Layer 9 of a small transformer language model trained on English Wikipedia (14 layers, counted from 0, width 128).
A neuron's activation on a vector x is SiLU(gate . x) times (in . x), where the dot is the dot product.
The model reads these tokens: " or" " \"" "c" "omm" "un" "ity" " of" " desc" "ent" "," "\"" " as" " Dar" "win" " express" "ed" " it" "."

The vector x that enters this layer's MLP at each token. A number n stands for n times 0.045.
0 " or": 39 -4 -10 2 7 17 5 61 4 5 -35 9 0 30 8 18 -8 -5 -38 -14 1 -65 -1 -10 -9 21 -1 10 -19 3 -15 -13 -5 -4 48 -34 -10 -1 43 -30 23 -9 7 1 -11 -1 -6 -9 3 -39 2 -5 -8 -9 17 1 22 10 0 -18 0 13 -35 15 -42 -33 -6 11 3 47 -27 12 20 -21 14 2 44 23 1 -9 7 11 -19 -19 -2 27 17 33 28 -13 -6 28 1 1 -42 8 10 5 38 -52 3 -31 -11 -10 14 23 -53 -13 0 8 5 -5 -15 -20 11 44 -18 -8 -32 -10 8 -8 19 -19 3 -21 -8 -21
1 " \"": 15 -17 -13 5 -25 16 -14 27 -19 8 47 -4 3 22 24 37 -8 52 -3 -10 3 -45 -18 -36 -36 -28 -13 -35 4 36 -23 22 -40 -10 1 -3 -37 18 30 37 44 -12 17 -42 18 7 0 0 -46 24 38 -4 17 -26 -33 15 1 -20 8 9 -38 30 17 2 5 22 -30 11 24 12 -29 -24 22 -19 1 -7 38 0 -12 10 9 -18 -9 -31 23 57 9 25 43 -29 -12 -15 71 -23 29 -6 -2 -26 25 -22 -14 13 -25 -4 -6 -7 15 7 -24 21 26 26 -24 4 7 -64 15 25 -15 -11 -13 4 24 30 -8 -8 -18 -21
2 "c": -32 -20 -9 -10 -7 3 -10 58 -25 12 -10 10 -14 12 -21 -5 -20 -14 -23 -8 45 -27 -40 -9 -27 -1 14 -3 -33 3 14 50 -7 -1 2 33 1 6 12 -1 19 14 18 -30 -41 11 -13 -7 15 21 20 -4 6 16 -12 20 17 20 49 -43 -13 8 -17 15 26 8 -12 27 1 33 -27 -18 0 -1 -1 7 24 1 21 -7 7 -35 42 -19 -38 11 -10 -10 -25 -14 -21 14 2 0 -14 -40 0 -29 -2 30 -18 -14 0 -37 1 10 28 9 -4 -32 -18 -3 -36 49 -34 -34 16 -31 -25 -24 7 -6 -42 -17 -8 65 -39 -1
3 "omm": 23 4 -21 16 -14 -1 -24 50 32 -8 19 -3 -16 11 -38 -5 22 -2 -7 -6 -61 -10 -35 -30 7 -22 -13 -2 -1 24 -7 -11 15 -24 9 -19 30 -16 14 -2 -23 -19 -29 12 16 -25 -17 -20 16 30 36 -38 -16 22 -28 50 7 -9 -42 -23 1 -4 -14 9 -15 -37 -9 -71 -6 16 63 -35 -21 -21 5 -14 -35 -16 -21 8 -8 -20 48 -37 7 21 22 -43 -36 -58 41 -5 40 -6 5 -22 -6 13 1 -3 -20 4 -35 20 5 28 36 -27 -20 2 -42 -15 -22 7 -36 -6 -26 -42 28 -19 13 -53 10 -58 -29 26 -14 -17
4 "un": 47 6 7 -5 -3 -31 2 11 41 27 -4 -39 12 -20 -43 51 61 21 22 -18 -6 -32 15 12 10 36 -8 -6 11 -20 24 -3 13 13 14 4 66 -24 -26 1 20 5 -3 -8 -14 20 -11 -13 -23 36 21 -9 12 8 -13 21 -30 -18 -35 9 -42 75 45 -8 -13 20 46 -30 9 -11 -14 1 -41 26 -11 -20 13 -47 22 20 38 -20 20 8 13 14 92 22 -7 -48 3 16 7 5 21 -8 11 -22 2 5 -8 -35 3 15 -15 -12 6 60 13 -21 -19 26 -10 39 -14 28 12 -33 15 -52 -17 12 9 60 8 30 -9 15
5 "ity": -9 -16 15 3 -49 6 0 25 54 8 -3 -5 10 47 19 -16 -5 26 -11 -2 5 -63 -15 11 12 6 -23 0 -14 -10 0 -10 -20 -11 1 -50 -2 31 -17 -14 7 23 -21 10 -27 -9 25 13 0 20 -12 7 22 24 -9 50 0 -17 -25 8 -8 9 -6 -26 8 54 -20 -11 -4 12 42 -3 -9 5 23 -27 12 -8 6 18 -22 -4 8 0 -11 18 17 28 -10 -14 15 3 -5 -6 19 1 37 3 -22 27 0 -4 -57 27 24 -30 -25 6 -31 -11 -6 11 3 -21 25 -32 -39 -22 -7 11 2 41 21 41 -5 36 13 -5
6 " of": -19 -12 -7 25 -15 -10 17 -3 -15 2 -5 -7 20 84 16 -2 -23 1 47 38 3 -15 14 26 -3 -1 16 13 -13 -9 13 -13 20 -8 13 -53 8 28 -17 8 24 -11 -22 -39 -13 -15 -5 -22 4 23 9 0 -7 0 -23 53 22 -21 -12 -20 8 4 -28 -6 -5 7 15 -21 24 11 -33 0 43 4 10 -8 25 -32 7 36 17 4 12 -5 -7 15 12 13 27 -16 7 -6 -16 12 13 15 8 14 25 -7 15 -11 -29 0 -29 -8 -4 16 23 -20 19 -4 -20 12 -25 -37 -23 -24 4 -23 0 36 2 18 -8 18 4 -4
7 " desc": 8 13 -7 -22 -53 25 2 41 -26 -31 39 10 16 -7 -42 -12 -13 -16 -3 -19 4 -20 -47 11 31 -51 44 -8 -23 8 -9 21 -14 37 -9 0 -13 15 39 20 6 5 -27 7 -18 3 -40 -23 -35 46 3 -19 15 15 -8 5 40 48 49 3 -22 -30 -39 19 11 -3 -33 -1 -3 26 40 -8 16 38 27 -31 13 -18 -2 12 26 -4 9 -36 20 27 8 6 -13 -56 8 15 -15 -46 -18 -9 -34 -1 -11 25 -23 -36 -4 -2 7 -1 36 42 -25 14 3 -6 -7 40 -40 32 -38 29 -14 -4 10 24 -6 -7 -39 -17 -12 34
8 "ent": 70 0 -36 23 -44 2 -7 -9 27 3 -5 -31 15 43 14 -54 -18 -44 -17 -15 6 -83 8 -1 10 39 -26 20 -26 7 -15 -26 -21 14 1 7 -3 10 -2 -20 0 19 0 17 0 26 34 -15 1 -16 9 -14 1 4 -40 0 -26 -12 -35 3 15 24 -52 -14 34 30 2 15 -8 4 -38 -9 -5 -5 -1 -10 -34 0 24 15 18 -14 28 -17 0 -8 15 28 1 8 2 7 18 -9 2 -31 16 31 -59 -11 -44 15 -22 15 14 -1 7 2 -13 -5 11 -18 -16 6 20 1 -28 36 -9 -21 3 19 -8 45 -12 21 -15 9
9 ",": -1 -4 8 9 -49 -9 -29 -4 18 12 -3 5 -2 73 34 -1 -14 10 32 8 8 -47 -13 20 -9 40 -27 -4 -28 -21 18 -5 -1 -6 -44 -21 -15 21 26 -13 7 1 2 0 -40 -14 9 -32 -24 36 -9 -6 -6 12 -8 33 -16 -37 2 12 -1 25 -6 14 21 17 5 5 -8 30 31 -35 -8 2 2 -6 25 -5 -1 19 -4 -9 3 -24 -29 5 -12 -2 3 20 38 26 72 -18 -5 19 32 5 -5 5 -26 -11 -30 -14 -6 19 -22 -24 5 -20 2 -18 -21 0 4 -19 -47 8 -4 16 -7 21 6 17 19 36 5 -1
10 "\"": 44 -17 8 -20 -23 -17 -28 29 21 -2 8 6 8 57 34 58 11 -17 -21 12 21 -39 19 11 -18 -1 -36 -11 -11 -21 -6 17 -1 -12 -26 -32 -11 16 41 -2 25 35 22 -19 -10 5 -5 -2 7 9 6 -9 -21 95 -10 14 -5 -13 -16 26 -26 32 33 -1 -6 33 -10 -15 -9 -15 40 -7 26 -1 3 10 16 12 40 39 -36 39 -32 -7 4 54 5 -17 10 3 15 16 47 -25 -17 7 0 -16 41 1 -17 26 -20 -27 -23 13 -7 0 -6 -11 7 -29 -30 -29 11 -23 1 23 -3 -12 -31 -1 -15 13 -1 5 22 -11
11 " as": -2 -4 -13 -28 42 6 14 -6 37 21 -37 -13 -11 57 -3 28 -7 -9 19 27 35 -37 0 -9 -32 12 7 -30 -46 -11 -7 23 9 9 -29 -27 18 39 47 29 33 39 2 -28 31 4 15 16 10 15 30 40 -6 -7 -3 -23 42 -18 40 48 2 13 -16 23 -11 -11 -20 25 6 -38 6 -14 42 -35 3 14 11 -13 22 22 13 14 17 -23 34 7 39 20 10 -4 -31 -3 -35 -28 -29 -1 17 19 24 7 -9 -1 8 11 8 -1 -23 9 47 44 -42 -23 -2 25 -22 -17 -20 -18 -6 -14 -14 7 -14 6 4 11 -8 -5
12 " Dar": 17 10 31 8 -45 11 12 68 -43 -11 19 24 18 13 -17 19 10 -16 12 4 23 -13 20 4 -29 -23 -5 -53 32 18 -1 61 -17 11 -17 18 -5 18 28 27 18 -16 9 -17 -4 -26 14 -38 -6 9 16 -23 -15 -20 18 -27 32 -47 -26 4 42 -4 3 2 -26 -2 0 54 -2 15 -23 -13 23 -2 2 33 6 -50 22 39 23 -26 -22 21 16 -4 23 -30 6 -12 23 17 17 -6 -32 16 -3 -10 -41 5 -25 -29 6 13 17 38 -16 15 3 12 -7 -40 13 15 1 -53 -35 13 -7 -5 10 -4 29 12 -20 -32 -11 -11
13 "win": 14 19 10 3 0 1 22 52 18 10 -17 7 3 33 -2 -24 15 -27 -10 7 -4 -60 32 -10 14 -19 -4 8 8 17 -26 3 0 29 4 -26 15 19 31 9 -1 -10 7 -17 2 -42 36 -18 -5 11 -8 9 3 11 24 15 -8 -36 -33 17 4 -15 30 -19 2 28 -3 3 -11 2 -22 34 -1 -24 4 33 37 7 22 -16 27 6 -12 -7 1 -44 54 5 11 4 -11 -14 28 -11 -13 -12 -22 16 54 6 -9 -5 0 34 -10 -14 12 27 0 0 11 -16 32 32 5 -63 7 28 6 -2 39 -18 -22 -19 -7 15 9 19
14 " express": 17 26 -44 -5 -23 -1 -6 25 8 19 -1 -18 4 12 66 -4 -27 -22 -18 44 -56 -61 2 14 -10 -2 -51 -30 13 14 -13 19 -9 18 -12 -20 -27 39 -6 16 -3 23 -8 0 15 9 24 -3 -33 -2 25 -26 28 -20 -5 0 -25 5 -36 16 10 9 6 -11 11 36 12 0 19 -8 -9 -14 -29 0 -61 4 -6 -20 -7 -10 -6 -2 20 -35 25 -27 16 25 -24 -43 1 27 27 -41 1 -8 -16 8 -31 -49 -56 -7 -31 -35 34 -26 18 -14 8 35 -52 17 -2 -15 9 -6 13 -28 55 -16 1 46 -5 17 -40 -15 0 65
15 "ed": 17 1 -29 -4 -7 11 7 -28 -8 -10 -20 -29 25 52 6 -1 28 2 3 -3 -12 -65 -15 -9 -23 -2 -26 -28 10 -49 -14 -6 -1 19 -30 -29 20 -5 -14 -19 34 17 -27 18 10 5 12 -15 39 3 -7 -25 27 23 -12 17 -33 -9 -20 22 12 7 21 15 -26 29 -52 -5 -4 10 -35 -17 -3 2 -20 5 -18 -4 14 40 2 -4 -9 -1 2 52 -4 31 14 -27 35 4 41 -18 1 -13 7 11 4 -33 -21 -10 -34 4 6 -75 39 39 13 19 38 -20 -5 17 -47 8 -10 -8 9 -24 20 22 2 22 -26 13 18 10
16 " it": -2 18 -11 -21 -20 -18 -13 13 4 -19 -61 27 29 47 -25 11 15 18 28 43 20 -36 11 1 -26 -27 20 22 -18 -20 -31 -19 21 15 -53 -16 40 3 12 7 7 43 1 11 4 -18 15 36 18 20 33 8 1 -14 14 -5 -12 15 -22 20 -32 -19 42 5 -64 24 1 37 45 10 -21 29 -10 -7 -29 -11 -2 7 33 40 -31 18 -41 -69 -36 34 11 4 -20 23 -10 24 -33 -9 16 -55 -22 23 -25 17 -16 4 5 4 9 -5 9 -13 -20 39 -1 -16 21 -6 16 11 2 21 35 -48 -16 48 22 42 -15 19 -6 -20
17 ".": -12 -33 6 -34 -21 4 -14 -16 28 25 -8 -11 -22 13 22 -13 10 -23 -18 -4 6 -25 14 -1 10 -28 -27 1 26 53 -4 23 -4 -29 -41 -10 28 3 -18 4 -21 17 -13 17 2 -14 -26 -1 6 -7 -24 -27 -20 3 -13 21 -2 -13 11 15 16 8 -31 58 -27 5 23 11 -2 2 -32 -16 -11 -20 7 -1 34 15 36 -4 -43 8 -26 -8 19 42 -3 -9 18 16 -71 7 3 2 -14 7 -11 19 23 6 -3 -7 -15 -11 -36 7 5 -21 -5 8 7 -31 14 4 -15 -32 -37 29 -1 -18 -35 14 2 -24 27 39 15 -10

Each question shows the input weights of one neuron of the MLP. A number n stands for n times 0.0038.

n162 gate: 7 -7 3 -6 -29 -23 -38 -41 -24 -15 -24 7 3 15 9 6 -8 29 24 -4 1 29 15 -10 16 24 -11 -6 -19 41 -1 10 -26 24 -11 24 1 6 14 9 -12 -7 -37 29 -16 14 -28 -13 -7 34 -6 24 8 -6 -1 -31 -10 -58 3 16 -8 19 -4 35 29 -7 25 -6 -14 -7 -27 -40 1 8 -1 -21 12 16 25 0 32 58 -19 3 -4 -35 -41 10 25 35 13 -7 -12 0 -12 17 17 32 8 18 7 30 -9 -27 -18 13 -18 -1 15 -12 -19 -23 -40 -37 1 21 36 6 -11 19 21 -48 -47 -25 1 -30 9 8
n162 in: 29 -20 -11 21 3 -6 16 -13 3 -3 -14 -25 -12 41 42 16 -38 23 15 -12 36 3 30 57 20 10 -20 6 3 -2 8 29 5 1 11 -30 -24 12 53 -51 38 -1 -32 1 -38 -2 -34 1 -33 3 23 45 42 21 23 16 6 -10 5 -7 -3 14 -23 7 -16 12 16 -6 -21 -3 15 21 -29 -1 33 1 9 -5 -1 -21 6 13 -19 14 -32 -14 -35 18 30 -23 -31 -4 -5 -10 -46 -18 28 9 8 -52 -14 -38 16 -15 -5 -19 -19 -21 23 -20 30 -9 21 41 18 6 40 11 -31 -29 1 5 -26 5 17 -1 0 1
On which token does it fire most, and how strongly? 9 ",", at about 2.3

n114 gate: -15 5 26 -52 19 5 -31 -33 28 13 24 -13 13 7 -10 -17 7 24 11 19 16 14 13 42 -5 16 34 27 3 -18 29 -34 -3 -5 16 4 -25 -12 1 22 21 -4 -15 -5 13 -53 5 5 21 39 31 -4 -35 21 -9 7 -33 5 8 14 -14 27 3 33 14 -23 38 12 59 18 39 -39 -14 16 22 -18 -48 2 -5 23 14 10 -28 -1 -15 -20 -16 -25 -47 -9 31 12 34 10 3 5 -13 -7 13 -28 -4 -10 4 -21 -17 26 -4 -6 -35 -30 -34 -22 -10 3 41 31 -13 12 10 20 18 -9 21 3 -7 -20 -4 -25
n114 in: 13 7 3 -2 -28 -3 -17 -12 -1 -15 68 7 74 4 -19 -1 -11 4 17 -10 -17 12 -14 -3 27 5 24 -24 -4 -36 6 -1 9 -56 30 -16 -34 16 -3 14 -1 30 9 42 -12 3 22 19 13 15 7 37 -7 4 -7 34 -20 -22 9 51 -25 -5 1 3 43 -26 4 24 -7 -1 27 -27 5 14 13 -5 -43 3 -33 1 -33 -8 31 19 19 1 -9 -35 13 -11 1 30 -35 -3 39 -16 -14 -18 22 -33 -2 -15 13 1 18 -33 30 0 -5 -10 -8 19 22 17 -17 30 -36 -7 -16 39 37 -13 -14 -5 -19 -11 -39 10
It fires most on token 3 "omm"

n327 gate: 6 -34 43 -11 0 -18 -2 10 -35 -15 14 -4 -2 -46 -19 -58 -27 -15 18 21 -17 34 7 -25 -13 3 -16 -13 -19 32 25 -4 42 -17 23 0 9 -35 15 26 -3 5 -14 40 -24 12 0 -14 -5 6 6 11 23 -22 -31 -17 8 -6 -20 -34 -1 6 40 1 58 -9 21 -30 -34 21 -6 2 31 31 -13 -19 -6 21 -2 11 16 -21 -33 -5 46 16 -3 1 -6 -21 33 -33 -21 -13 27 -12 9 -3 -6 -21 17 29 -2 25 -15 1 -63 -17 6 18 -12 -32 -16 -10 25 28 12 -26 23 5 42 6 -40 1 -22 -40 -11 30
n327 in: 23 11 -57 -31 36 31 -28 -8 31 -31 -14 -31 14 15 42 -1 -37 -30 10 -19 16 18 21 7 -1 -14 7 -1 5 25 30 -25 -7 -31 -1 12 -13 0 51 -3 24 -20 1 -18 -40 -2 24 -17 7 -16 11 -11 33 -18 -6 -27 7 5 -9 -15 -5 5 18 -10 -24 12 -35 -19 -33 32 29 39 2 -13 2 -7 -29 8 -36 -15 0 3 -3 18 8 31 29 24 -16 -5 12 35 27 20 -12 -22 26 -6 -3 -18 -19 11 -18 -27 -12 -18 11 8 40 24 -16 -20 -25 5 -64 18 -38 31 -23 2 -45 -8 -24 17 14 35 12 32
On which token does it fire most, and how strongly? 3 "omm", at about 0.36

n305 gate: -14 19 -10 -6 -38 -20 -1 -12 -34 0 -8 7 5 10 52 3 -11 67 -22 -6 29 -6 -6 16 -29 0 10 -5 -1 -14 9 7 11 -4 -34 4 31 -42 -9 -7 -15 15 -9 19 21 -20 -11 6 -22 -9 40 -16 -11 4 36 1 27 12 -1 -11 -3 -28 -3 -6 -7 -21 44 -22 -46 20 8 -3 -35 9 -15 5 -10 11 -21 20 -29 -5 24 -5 -9 12 25 36 -25 -53 20 6 -7 36 29 60 7 1 18 -27 38 46 -25 59 -16 7 -5 -17 8 17 1 15 20 -10 -51 14 38 13 -38 -9 -16 32 -11 -15 26 -1 -6 -3
n305 in: -8 40 -5 4 -6 -2 -21 4 -43 15 -1 -18 -30 4 -17 44 3 1 -49 -4 11 3 3 35 -15 17 -23 -11 24 -24 6 -12 6 -25 -34 -48 -11 -1 -7 -3 27 -6 -8 12 5 8 2 17 3 -49 -1 -25 -17 6 -43 -24 -47 11 1 7 60 -12 10 6 44 -17 6 -30 34 -39 -22 -13 -25 3 -4 -39 16 15 1 32 -48 -5 7 -4 1 13 -2 -21 50 10 -23 1 -13 16 -11 3 7 -1 -6 8 -32 -26 13 11 -21 -5 -16 -4 -6 0 22 15 8 -13 23 6 -17 3 12 17 2 41 -37 -12 0 14 -15 14
On which token does it fire most, and how strongly? 13 "win", at about 0.36

n153 gate: -10 -4 27 -35 -4 21 18 -59 -8 6 -8 -7 -19 -20 8 -19 -6 26 -8 -11 -22 -12 21 49 -20 -26 28 12 -37 8 26 8 -6 15 16 10 14 17 46 6 -7 4 -13 14 -26 10 -42 -25 -2 18 34 -6 10 38 -15 -6 -11 -11 8 -5 3 -22 3 -1 52 -4 -8 28 8 4 24 -34 -13 -10 -8 -29 10 -3 18 -8 36 -1 7 3 32 -14 -27 50 21 21 -3 -27 29 -45 24 -31 -9 4 -2 14 -11 -7 9 6 28 32 1 -12 1 40 -23 6 19 1 39 24 6 4 -36 -9 -11 -9 18 10 -8 -12 -8 -33
n153 in: 5 -27 9 -9 -32 -20 -35 -6 21 53 45 1 -35 -34 -7 27 1 -26 29 -15 21 6 11 -11 5 -21 -16 10 11 36 -16 -3 55 -3 44 -40 -1 -22 -16 9 7 -10 5 -28 29 -49 -40 17 20 2 3 16 10 5 -34 -30 -12 -2 44 -11 -14 19 -10 17 11 -16 -23 9 25 -1 -14 -9 -3 18 -42 -31 24 10 3 13 20 -49 -40 11 4 5 -28 -43 -6 -8 -7 -11 -17 -1 -10 -41 -17 -5 0 -6 -5 31 -44 -6 -25 -18 -1 12 -19 13 2 -2 -23 -13 -39 5 32 14 -34 -2 20 -20 -1 -3 -19 -19 3 -38
On which token does it fire most, and how strongly? 1 " \"", at about 1.2

n94 gate: 20 -31 -4 2 16 16 -29 -16 18 15 -22 43 26 2 8 18 43 -11 -31 4 -2 6 -4 3 -3 40 -4 -18 -16 -2 -15 -51 33 41 13 -1 9 -38 0 -37 1 20 19 6 -27 22 5 9 -13 14 8 10 -21 6 1 10 -7 10 -24 24 44 15 38 -10 -19 -19 22 -46 5 20 33 -12 22 -5 -1 -9 -11 5 -28 11 -17 8 4 20 7 -39 -14 17 20 1 -5 -14 -8 -37 1 -2 -8 -5 17 16 -15 -5 -4 2 16 -13 -11 7 -1 -31 20 9 6 23 -5 3 3 2 -19 33 24 -22 29 29 -38 5 27 -24
n94 in: -9 33 -16 -16 -6 -11 -15 -20 -13 -28 -1 -31 13 8 -13 32 -23 8 -5 20 -25 -16 -32 34 27 -45 25 33 7 -26 1 28 -7 0 -18 -6 37 -28 29 -13 -13 20 -12 -46 25 10 17 -16 10 12 5 -27 34 7 -7 2 -13 30 -1 13 -7 -6 2 -12 26 16 5 14 1 17 20 -1 -3 -35 -34 -16 27 -32 65 0 3 6 31 -16 3 2 44 -20 7 43 -9 41 12 45 7 -29 16 36 6 -23 -2 33 68 -20 -15 -1 -7 20 -9 55 1 18 -3 4 14 -14 1 3 -17 -6 -5 -7 12 15 36 -32 -13 13
Its three highest activations, in order, are on tokens 4 "un", 10 "\"", 15 "ed"

n65 gate: 23 6 -5 -7 -38 23 25 -1 7 -5 13 -20 26 -24 -29 -28 15 12 25 11 6 -1 -17 -22 -23 21 -16 -14 -6 -26 16 -14 -2 23 -3 24 -1 13 -10 -33 -12 10 3 5 7 2 -4 -4 -11 21 9 40 6 -21 9 -39 -19 -34 -10 11 54 20 44 -12 37 7 44 15 6 -14 0 -47 -17 4 -7 -53 1 3 15 -48 5 36 -4 50 -15 24 -26 22 15 4 18 -26 37 8 18 8 -17 -1 -24 -19 6 -22 16 -6 -9 -29 -40 0 3 -25 -1 -34 2 5 19 -1 -31 3 1 1 8 -11 -9 19 -22 26 10 -14
n65 in: 3 34 -13 6 -1 24 44 8 33 -15 21 -34 1 2 -14 -1 32 -22 1 -9 16 30 0 -37 37 8 23 -30 27 -19 25 8 -9 47 11 2 18 -21 25 -10 17 -20 21 -19 8 -34 -33 -9 20 -8 34 12 11 3 15 -53 14 -29 1 27 5 7 28 -15 -20 2 -19 -19 -42 38 -11 -11 -17 -15 -13 -26 18 19 -9 -8 17 17 -1 18 15 37 2 35 6 -3 12 -3 30 -17 -12 -30 -11 -29 -65 -32 14 -22 52 -12 -14 -15 -3 5 17 5 14 15 23 -2 -13 6 -22 4 15 -1 -19 -13 -10 -22 4 8 -16 4
It fires most on token 4 "un"

n329 gate: -10 3 5 -3 53 48 -18 -12 -6 -23 -24 -3 41 -16 31 13 -5 39 -11 -13 -3 -5 -28 -6 -3 -17 3 -22 28 12 1 -26 -5 18 -27 13 -31 9 -6 -6 -28 21 0 -14 -3 -28 -48 6 -27 66 14 34 15 16 -22 -1 6 -20 25 -8 -12 59 -38 -19 -8 6 1 -20 3 -5 -21 -50 -29 -5 13 30 -8 33 -8 8 -5 -9 -8 -19 5 2 1 25 15 -21 22 -23 6 -4 -16 8 13 2 17 3 17 10 -59 0 -31 -8 0 -4 -39 -39 10 -9 -22 -40 22 56 24 20 22 23 1 8 5 15 25 6 -18 -66
n329 in: -22 -1 -40 -9 -9 0 24 15 -17 21 -4 -34 -10 5 -13 10 -18 16 8 40 -24 9 -5 -8 21 -55 34 27 -10 -26 -19 1 25 -3 11 -4 31 22 -13 16 32 7 -18 -33 1 54 -8 -41 -29 -41 38 21 3 -36 -10 -30 -1 -26 44 -6 -2 -23 50 -20 6 30 5 -9 8 0 12 13 -14 -11 -26 -16 3 20 -27 -31 -24 20 21 -33 -15 -5 -3 -36 7 -23 -24 46 -12 10 31 -2 -18 -11 -12 -21 20 4 0 18 -4 -12 -8 11 17 -34 15 -17 12 -12 17 -40 23 -16 20 -9 -11 -14 7 -12 33 -16 -1 -1
It fires most on token 1 " \""

n55 gate: -5 11 -19 -13 15 16 -45 -49 15 13 -13 36 -18 -1 19 -44 44 43 17 4 14 8 8 -17 -16 14 54 7 -5 27 8 -18 24 29 12 -16 14 37 9 33 19 5 21 -20 -1 -14 -48 29 1 -17 9 -10 -1 0 -29 46 41 8 39 19 -7 24 -11 35 1 -18 -7 -14 9 21 -1 -19 15 -12 -8 32 -3 9 -5 -13 34 -9 9 -35 -1 -5 19 -11 -29 -2 3 15 -4 -9 31 -26 -37 -34 -5 25 15 -13 1 -6 -27 31 39 -22 2 0 -30 21 -2 4 -6 37 37 -18 -38 9 5 -27 19 -13 11 -1 -24 24
n55 in: -12 17 16 -35 2 17 -8 13 1 -19 10 23 -9 9 22 -18 10 13 40 -54 24 20 -21 16 -14 -6 -11 13 -8 -14 -21 17 -14 8 13 26 13 -9 13 -17 -3 -19 -39 -17 2 21 1 -45 20 24 8 -16 -28 7 23 11 6 -18 28 9 39 -18 1 28 21 17 -29 26 23 4 0 17 29 -8 -17 -8 -15 1 5 -5 -31 44 15 -8 -23 3 -3 -37 10 -9 43 51 3 39 -4 -27 -48 -21 -14 -3 -15 0 -19 39 -38 -15 22 -16 -14 -23 23 -47 -18 45 4 -2 -58 -33 -38 32 -27 -6 -28 43 -18 -36 25 -28
Its two highest activations, in order, are on tokens 2 "c", 7 " desc"

n97 gate: -18 7 22 11 -11 -31 8 -15 3 41 -32 3 41 -61 -35 -8 2 -21 -1 19 38 -8 -47 -34 5 26 -28 5 -9 -44 -28 3 9 -18 -29 32 -6 -11 -5 -20 28 -28 8 37 -3 48 -22 20 -18 -1 -6 -12 -15 13 29 -32 -12 3 30 -39 -17 3 11 2 -11 -1 0 1 1 16 -13 49 -7 -20 17 12 -16 -11 -7 5 -7 -18 -10 33 -27 40 23 10 32 4 24 -7 5 5 -1 13 5 4 8 4 -4 1 -43 2 11 -16 -16 -57 12 6 -1 -6 -36 24 -22 8 37 21 14 21 -17 13 -15 -7 29 33 -51 -11
n97 in: -28 -1 -5 9 -30 16 -18 8 -3 14 -18 -11 36 0 14 -46 -3 -5 6 7 4 15 22 16 -1 -18 26 11 -15 -3 -2 -7 3 -30 0 57 13 40 -1 6 -12 -17 -10 -10 -36 39 2 -8 -46 -5 -14 0 -10 -23 1 11 -19 -33 -35 -32 3 -16 -3 6 5 -20 -19 53 4 -20 -20 43 16 26 20 3 -4 1 61 4 -2 25 14 -10 -13 30 -47 31 -4 28 -25 26 1 -10 -9 -17 -10 -17 -9 -9 -26 7 -39 -21 1 11 13 -15 25 -15 54 35 -10 -14 -12 24 28 -1 -42 -40 -1 -40 -18 -13 11 -7 -4 -26
It fires most on token 2 "c"

n42 gate: -35 -2 -19 -16 -24 24 -22 -13 -70 41 14 22 10 -34 33 -12 -29 31 1 42 -17 29 13 -8 -18 -46 2 47 -6 -5 16 -9 3 27 -13 -3 -25 -11 12 4 -31 8 -27 -12 -29 19 -18 -4 8 -8 4 17 -34 4 13 3 19 -6 36 1 -17 8 -16 24 11 1 -25 0 20 2 24 4 14 0 -31 20 -5 -6 1 -14 -18 20 40 8 9 31 0 -23 71 -16 28 47 -4 40 23 22 -2 -23 14 -28 64 -39 -1 -44 -11 35 -20 -33 22 26 -16 13 -17 -23 -27 18 1 -6 -47 -24 15 14 -12 -28 25 14 -21 -18
n42 in: -22 11 52 13 1 8 12 26 -1 1 29 8 -9 -40 1 -18 -19 38 25 -12 -1 5 -46 -39 -6 -28 -36 -45 -21 11 -25 6 -25 15 -54 36 7 37 -18 -26 -13 5 -9 -45 -23 -4 -4 23 -13 3 -14 39 -18 1 4 18 19 -24 26 47 16 -6 26 11 32 27 1 44 10 32 -5 -29 -9 0 22 22 24 12 -13 15 3 -19 13 -5 -19 16 -1 -18 31 20 7 50 5 12 -3 27 16 -12 21 -28 -1 -37 26 -9 -30 1 1 -11 52 48 19 6 22 8 -1 -22 10 3 -45 13 -16 20 34 -36 12 -40 -38 -26
It fires most on token 2 "c"

n315 gate: -37 28 5 -11 48 20 -30 -12 -16 44 -9 -14 8 17 -29 33 -21 -32 -14 13 5 -19 -1 0 -18 47 -23 24 4 27 -7 -13 -28 -2 -27 3 26 -4 -1 -10 -24 4 20 -17 12 -31 6 1 -41 11 1 -14 12 -30 -21 -4 -14 -2 -20 11 -39 -32 -19 -27 -10 -4 0 30 -44 13 1 0 -29 17 -29 -7 26 -15 -11 16 15 -29 -1 18 -9 17 15 -5 -37 -50 -25 4 -43 15 22 10 5 4 -37 18 3 4 18 6 5 -20 -10 -29 -9 28 -6 13 -2 -18 -33 -6 6 7 -6 21 -1 -4 17 -13 4 0 -13 6
n315 in: 14 20 29 42 -13 13 12 -14 43 -2 -19 -7 -1 -9 -4 13 -9 -12 -29 12 -8 -12 -39 30 13 -10 49 -34 3 2 -13 0 12 29 35 5 -34 26 -9 21 34 13 -29 16 -8 -17 33 10 24 16 19 -6 38 -14 2 -5 10 1 -32 5 -1 -33 7 -1 -7 10 -10 -10 13 17 2 15 -18 33 -7 -14 -10 17 -13 -55 11 -33 37 -4 -30 19 -9 -11 1 27 -15 29 7 0 2 -7 -4 21 21 13 19 -4 1 -26 5 -3 -23 -9 -5 9 -28 17 4 13 -12 5 1 -9 51 16 -31 32 12 -41 -27 -8 -23 10
It fires most on token 14 " express"

n175 gate: -24 8 52 -13 -26 9 -3 -16 10 -18 21 -14 35 0 22 22 2 5 -1 -10 -3 -37 -17 55 -9 10 -33 25 -18 -24 35 -42 8 -9 25 -14 -23 -23 -39 15 5 14 -2 14 7 -31 18 -23 -6 -12 -8 17 6 -23 24 25 -8 -47 6 -13 40 -12 32 -9 -37 6 -15 26 18 6 42 -18 -22 8 8 38 38 44 0 -1 -1 -19 -12 -19 17 41 -63 30 6 -22 10 -6 -10 -38 -53 6 2 -33 -8 8 2 -2 35 -14 -3 4 -24 -21 6 14 -3 42 46 -9 10 36 24 -17 27 6 -7 -1 -2 19 38 26 1 -6
n175 in: 13 13 19 -12 -3 -30 35 6 -24 29 -37 -37 -13 12 9 1 22 -1 -20 11 -24 -32 -19 -5 26 2 -39 -11 29 -12 18 -30 -1 2 -19 1 39 8 -3 -22 -1 50 22 0 34 -39 25 -2 -23 22 -2 0 40 20 -7 19 -39 8 -20 -14 35 -4 13 9 3 -25 7 27 -30 12 -3 9 -44 -26 -7 23 -29 -36 -10 -15 22 -7 -12 26 12 22 37 -13 39 -14 -39 -19 11 -7 32 27 15 32 15 30 16 -33 21 -20 16 -28 19 -32 0 -5 17 17 -9 3 13 -4 13 -6 -9 -31 -24 10 55 -38 -28 11 1 -7
It fires most on token 5 "ity"